Layer 6 of a small transformer language model trained on English Wikipedia (12 layers, counted from 0, width 64). Numbers have three digits each and are written without spaces.
A neuron adds its activation times its output weights to the MLP's output. To switch it off is to set its activation to zero at one token and run the rest of the model.

Output weights of the MLP neurons that the questions are about. A number n stands for (n - 500) times 0.0015.
n6: 294098425466526477421680412513541639647453426430424636328682655718367170497480186477414556653631508346406383288337726441563557599468532438490346403446620467305522493346420479345596578654469384
n11: 828546669503500604551204461383258538738754570345475375475536554418518325469474394326582569749339547297577376573404549453143541551424713491738410436426415606612674526578631625763485396540428571
n32: 735479335409281454580584588381613334690237449410492286452293434412305417527548392203390369692478734437714570595327436557438557533477735399514714621397459547348568529546579426648558407530547390
n33: 413355467473586727504508572423515340435346576436350475314437624452512510534681656280590666529406576622211404366491518401449361284497459502671394717669164598465513693513551399476301655620411726
n43: 532484418455533457629647613313676636755554471327655676494281791558488368620714289564390488482591539596615429705433532411395481470464477463669337604483402296745466585145304622214601573322659512
n52: 519467549550595648477414313229551301433821449513352542572666488635456403713436627454484475289344377213253572344618379208556616503540525257504409527195580533752422389631431481391491496623571377
n71: 592453405514511231562546538439279733396352639523658471539324635533414619431610630358536436517412499485463427775484494606747399443510293526478217659628662381524416520618344647544578270597666551
n76: 336709594141506383279282340608573419539358430693506739503391290573752413385571581538258319776554418568408599680427306372540391657448375234553411405573591547669708502379581258620392730461316442
n77: 440440562514297538416606559471323485502555247518547496346452531208598396498571341400532769272514425446552524793301687300282682351309677534707290661774436600782547373379447681511668340435476620
n78: 474495490428729543366557439425507381934321368504541667395441423634284730639397620481483612567561258517375476320581374416537611502354434760614265487468543371484345450384542334448365605430372770
n119: 454484431417378625379307300675541431756608558387431684512574497463309337389439301406594681495508361528344473417474605477380534300514771479481485655564604642546432580509406550458330514812872641
n145: 684445443285464360501660454555510854600532749400322631303597526565474670520786590423689548389560446388441687401570636564709397427461649278470819701782156523633428209560457435704563595424532786
n153: 393621493593561459634693498377205432300601576442347616268463390507534467622655612676705283263544571444615636363571451479584797490550073564416528445504452410453418548717515429766536468426497521
n167: 269614471580322696793670540641719438694448514369391434350525534500382681579615094532583471491529325435533618732390798376292376520401934550531452632445458238640413624372552552357365380586500653
n168: 474388381565679433494641523344395706602286600721469569412733730461386474490437481602565323654367495411496538563300586490336289495390389724617536463504708401673507553415555770482565542467592320
n184: 539857573347577384386495458532518575467288437565720500407572554567426594403563613441369338499388331511460383477319556585279415827618561513510326608546421615574466485015650242437299542646432389

Each question names a token from some text and the token that comes next. It shows the activations a of the neurons there, in the order above. A number n stands for (n - 500) times 0.0075.

Then comes g, the gradient of the next token's log-probability with respect to the MLP's output, scaled to length 1. A neuron's effect is roughly proportional to its activation times (output weights . g). A number n stands for (n - 500) times 0.00097.

"ar", then "red"
a: 508502507486523503498526510515500501516546498461
g: 362465331407547523510431447565487674369540413392417522541503533169351524512392737645474482688769755589733274558320581409665347315546431360362518644680365551578483506487775491571476664331565539
Which neuron, switched off, raises the next token's probability most? n167

"ol", then "ine"
a: 484515499593509486532511493503526543499490472573
g: 349539662622450508575696613387189500667428312386324393417692565405453468727484610418551430299779318490309395559383299391518653475429362395667506476650335623450444390573320542533326718595520494
Which neuron, switched off, lowers the next token's probability most? n33

"ff", then "in"
a: 531506490518497475537488500510505501480470515510
g: 480522371763381507466796407259599294501408423506655350491555688359413576701458336744342294401398482543578698469679524475463584467538504476658522388415420413605380738612211643435583405382432375
Which neuron, switched off, raises the next token's probability most? n167

" Car", then "ter"
a: 582639483573489558510506494529513494500493517504
g: 573551501435526646653473511614298621587659520444657225630328325575577480486571379378426390452573404589661422434417630396729488339607395718572569444611301550658710581755369539303293500743515287
Which neuron, switched off, raises the next token's probability most? n6

"or", then "able"
a: 490566510479510485492516487514510522498507483499
g: 161643421463514427419528353241513634511361312427520736438513516561467481405384492519436535585550556276353500503356707281594306377305615454526790534558513469359599535698380551608606610350652223
Which neuron, switched off, raises the next token's probability most? n11

"fore", then " ret"
a: 495588524535564492500529526501489503480557495523
g: 173551327341531547538456751423456508538633625514474766542458456461572443617584484725628227475732459365655676317458313703609689430369615455548402475307592293488400499419298402454671542574478452
Which neuron, switched off, raises the next token's probability most? n11

" and", then " v"
a: 503526497568576498500511563492606536473973538512
g: 442413534562442617628545304513598455476630545325165570640497342450293582499454495360607617332478481509318384416823377414412214523630400624579667634387399538325373563618611425449452374697794545
Which two neurons, each switched off alone, lower its probability most, in order? n167, n119

"-", then "C"
a: 489510486507491466496537473501480463252494512524
g: 489505416588533534422527616514635787654674529455613269473581382410325539653434495427612412352358279544220489498569349631393431420598565446233550711222742405477251560434354575506317559409624396
Which two neurons, each switched off alone, lower its probability most, in order? n153, n77

" Car", then "ol"
a: 572599492497483528514500502556499497500505517498
g: 696735485656641624452398557475532385552323366358469722372447717543587382619663563404405579532697534468414469406534579477671619441549553630596528585618553307294194602436484540435795285247643623
Which two neurons, each switched off alone, lower its probability most, in order? n78, n6

" to", then " have"
a: 546504487502690503459452572505519507460883511533
g: 479446544307523451507563613517510532380488495470472578627442454604764370491520600519524204532447437463309462503320636546600488633501634607318568496351423531904276352233166449522480634780629499
Which neuron, switched off, lowers the next token's probability most? n43

" f", then "il"
a: 503512496510521491490498516488544497515503515520
g: 516430556533658503480592428185702380632427240624628639555471425628518578565662387528496544460467474565592555408670547507388485510690583506254202404414457524446186349407791361507412673220455455
Which neuron, switched off, lowers the next token's probability most? n184

"if", then "et"
a: 484509498511605498497529497554534499500486491500
g: 487475477387472618440615493536591618510528437619510565402478266250536263394699443544793514304278492580401651583483531504502537564656442674214422642598651506703342184482489339451391667520740388
Which neuron, switched off, raises the next token's probability most? n78

"re", then "ction"
a: 482501525493518501526507476506512546497505510518
g: 714458491522402706718552258748307403519624418545396354237481411278585473782478470307432637581292476592525626596628398368452367569557480508453415588524637489722505454561777261461467571616596519
Which neuron, switched off, raises the next token's probability most? n77

" work", then " was"
a: 495509499495496490504567508545468437498500620507
g: 579759527360350566552416643578315407573484357663406432420637192329739525655356277726602670519440608280538508637567473628469502684549451557437185417580434327427570414590574661401599462425438634
Which neuron, switched off, raises the next token's probability most? n168

".", then " She"
a: 621471511589510506502504495523463484500491534510
g: 507337188427412733392435591519598507332341625214340378529474633320470534480585392689578874677614525233564402453524472344572488504349545547486549580643633489345549369596549263563556485598344476
Which two neurons, each switched off alone, lower its probability most, in order? n6, n33

"ol", then " st"
a: 510499505488499514495512485498514531507502493537
g: 471558329513313468636426377328866365606436303494660750500564430347365291223530354548311528507269546668520400564393421549683662478623682480612488571493518503420313658561389581624543367365419566
Which neuron, switched off, lowers the next token's probability most? n119

"a", then "ure"
a: 579499504492487519499595496540545506478486503576
g: 386469420440608447426316377544369254453424422628516616421599408592648344658588668699643481654483650423393716511459749608585628488507463335476651298717652295541612362306422459780556502743396509
Which two neurons, each switched off alone, lower its probability most, in order? n76, n6

" and", then " L"
a: 513500509518527490508375535497559529502664526509
g: 602312334778659553492743643350570569611701580458676737474513575558400550578489592557438501427586582511419402369509614525559388575451669430366451332558615203575468247280420866576468459444473323
Which neuron, switched off, lowers the next token's probability most? n76

"ly", then " Y"
a: 590541503549490502479513487500511527487480500515
g: 307344606564588681550664396550468454537552687393401879585552510538570508397376386551559579397548389702506475544252530457410478493435471277690543112670557385626349328431334574630729397507532395
Which neuron, switched off, lowers the next token's probability most? n6

" D", then "iversity"
a: 502510501556503503492504497496506524508505506505
g: 507436342409239616506536389513351632471343730570450578386581430392590464482424509341440334464518270481566566571523562313603304410287430651214500327742537786646789361519566401470273420498453498
Which neuron, switched off, lowers the next token's probability most? n145

" be", then "ing"
a: 501505528506517465491525503500499499495501502539
g: 492579510704591463484671288655343372565470541508471605464364481625579426398574508588277528372712634684584520564730495519236324748389415353609748535657814410364457726553509310598493402477527416
Which neuron, switched off, lowers the next token's probability most? n52

" a", then " $"
a: 501494477501518498451538502498509479494557497507
g: 583536791282517550600591626544574252412368565528575412442495498471615298364511518218338668528377425496458442664389650805457595597548535667380676667800471413486678587274431479528555533303616570
Which neuron, switched off, raises the next token's probability most? n32

"ence", then " and"
a: 496474500499494501507534507498502534497500555504
g: 536551458526718482483468669391591791714473506562439503675635586448448382400629605364437751303595601614602848490769423505532483356449588205444435554432360647426346635486472547601537661759578444
Which neuron, switched off, lowers the next token's probability most? n145

"ust", then "ice"
a: 518503487479471500500507500551503467490496617514
g: 561477494608634632452486344504248569384650400885405414595596598630427626490480524448353635713475503588285283472482470526602541529578396545503415444663752598153365420406718468465675477240516454
Which neuron, switched off, lowers the next token's probability most? n168

"er", then "u"
a: 509514529484504505501454505422488501522526501484
g: 475486247604445404412456482334419298431477663279350966584762707604445539405571683572760447479498405652526584525517205370423509640519578429619558433477442586558387317584393486520623451523482595
Which neuron, switched off, lowers the next token's probability most? n153

" from", then " the"
a: 514558714498627495507513540506504505461495573493
g: 844594486333453436392438601604329449573153481421568364455455595618389542628474478410215554886496614526743433494325506629390502582503446406441497568693216602437605474572566654425579501559611404
Which neuron, switched off, lowers the next token's probability most? n32

"ov", then "ie"
a: 511449474475502498499503504502497505521526492502
g: 566504387680371720621486543258680562532351408159389347518753386537392773674229415597274382462575597460502405505634399402320466622578377687560461480412375369495526444588456379542486433577361663
Which neuron, switched off, lowers the next token's probability most? n167

" and", then " pro"
a: 494502503450651488498476530495538499468813506513
g: 208586456527359424533365445516469397490343609284272497639459689609564382503337426486413542773491445682442378477522563323513515218558469626643649602399496537274446535746666354246586387356620675
Which neuron, switched off, lowers the next token's probability most? n167

" were", then " it"
a: 556508500482592494493512515500500500486677522531
g: 812377500443540647443506522472560546522446371588569526374427568493477485527409571416385822475356416464557383665535846511403467936499622721248554681515473389439533603569547407374549422457534207
Which neuron, switched off, lowers the next token's probability most? n167

" of", then " cons"
a: 508499503473536493515540558494521503369639495526
g: 170736383247479550536559297547573614435443475492262383631664486528616360505461455443577285617371363687364415705424549356485554228618631470830487414286468526498490482437511324533474546699552506
Which neuron, switched off, lowers the next token's probability most? n167

" s", then "ent"
a: 504496493503501437485541496500499500522495499526
g: 602625423645701349542572074632580595629486326548416775243548606573607517278495680526506570392598505558676512464591507568400496385504519678337543645578631412486788538606488434622681414473328366
Which neuron, switched off, lowers the next token's probability most? n52

" Ch", then "ase"
a: 495498495507523498483504479514500516498497491504
g: 394506572369522530487732407546551362203690540592519455527481447374461307584690388133340670501363623361489614510492478569557284571359594241346636472408584367527417682483742345470686545522575313
Which neuron, switched off, raises the next token's probability most? n78

" n", then "ov"
a: 500486501500463494496495526489504500513500501507
g: 616457539361493501430653811671338501671441501502762624297404463459488326577541622758502521617514491394657488486559749236468320393615568605593412653338398634627466539610417254492773453333499515
Which neuron, switched off, raises the next token's probability most? n43

".", then "or"
a: 632491499497515512552506505527572500495493514500
g: 330582445645589480338590313340436529403357581134663561621460547451643532701757545662505542487608577237343471484662484394593264554570464450528585306680511616453671412561404501350511445810631580
Which neuron, switched off, lowers the next token's probability most? n6

"l", then " in"
a: 514506493517548485474487509481476496458537508513
g: 499569601288527606381433248672697675532356442631600192343446448382403392463620489744357658780447399343461615431390643459642637290435553594564360491556414518711419708438542286630452534569539470
Which neuron, switched off, lowers the next token's probability most? n153

"-", then "re"
a: 498522497514488479494551513508590445052534499540
g: 365572475518433489598302204683457435443502613628160534393462430537625565658346365525649705331467524435759458569388610361501456490560464782575675464503472539404600483509657781545436711689321632
Which neuron, switched off, raises the next token's probability most? n153

" an", then " ac"
a: 496517509505500484513535573482496494438679501519
g: 304503399672273304533595497515562503451468628584519745536183480886608536376620372543644516322290563524532518497397681506471856533564612419589517369442327610341391525435383520560410563668575584
Which neuron, switched off, lowers the next token's probability most? n167

" of", then " out"
a: 514506479495530499501549537494518507407591497510
g: 390637309242585464586489384688474276355413334514283613589472553812522520221408550599501510622543517309480369430498534555498533183663679373589435419413418307516316648660530358440394463518630659
Which neuron, switched off, lowers the next token's probability most? n167

"A", then "fter"
a: 591503491568489504331508519498512519492493499495
g: 617502367598438564397541428715498381738697537691489596517474417545481464435671638461584712529411471424426645537659387519536870799570528180519489497498534436363304359464356432333466448436166453
Which neuron, switched off, lowers the next token's probability most? n71

"erv", then "at"
a: 503474508464498503469617486525511503485512481538
g: 533557338482476625509319393406359713417511629628429409453643434267708523417494549518583546369455433609453622545541381606315320337407643529412503344375608454084365637424621583629574437125556337
Which neuron, switched off, lowers the next token's probability most? n33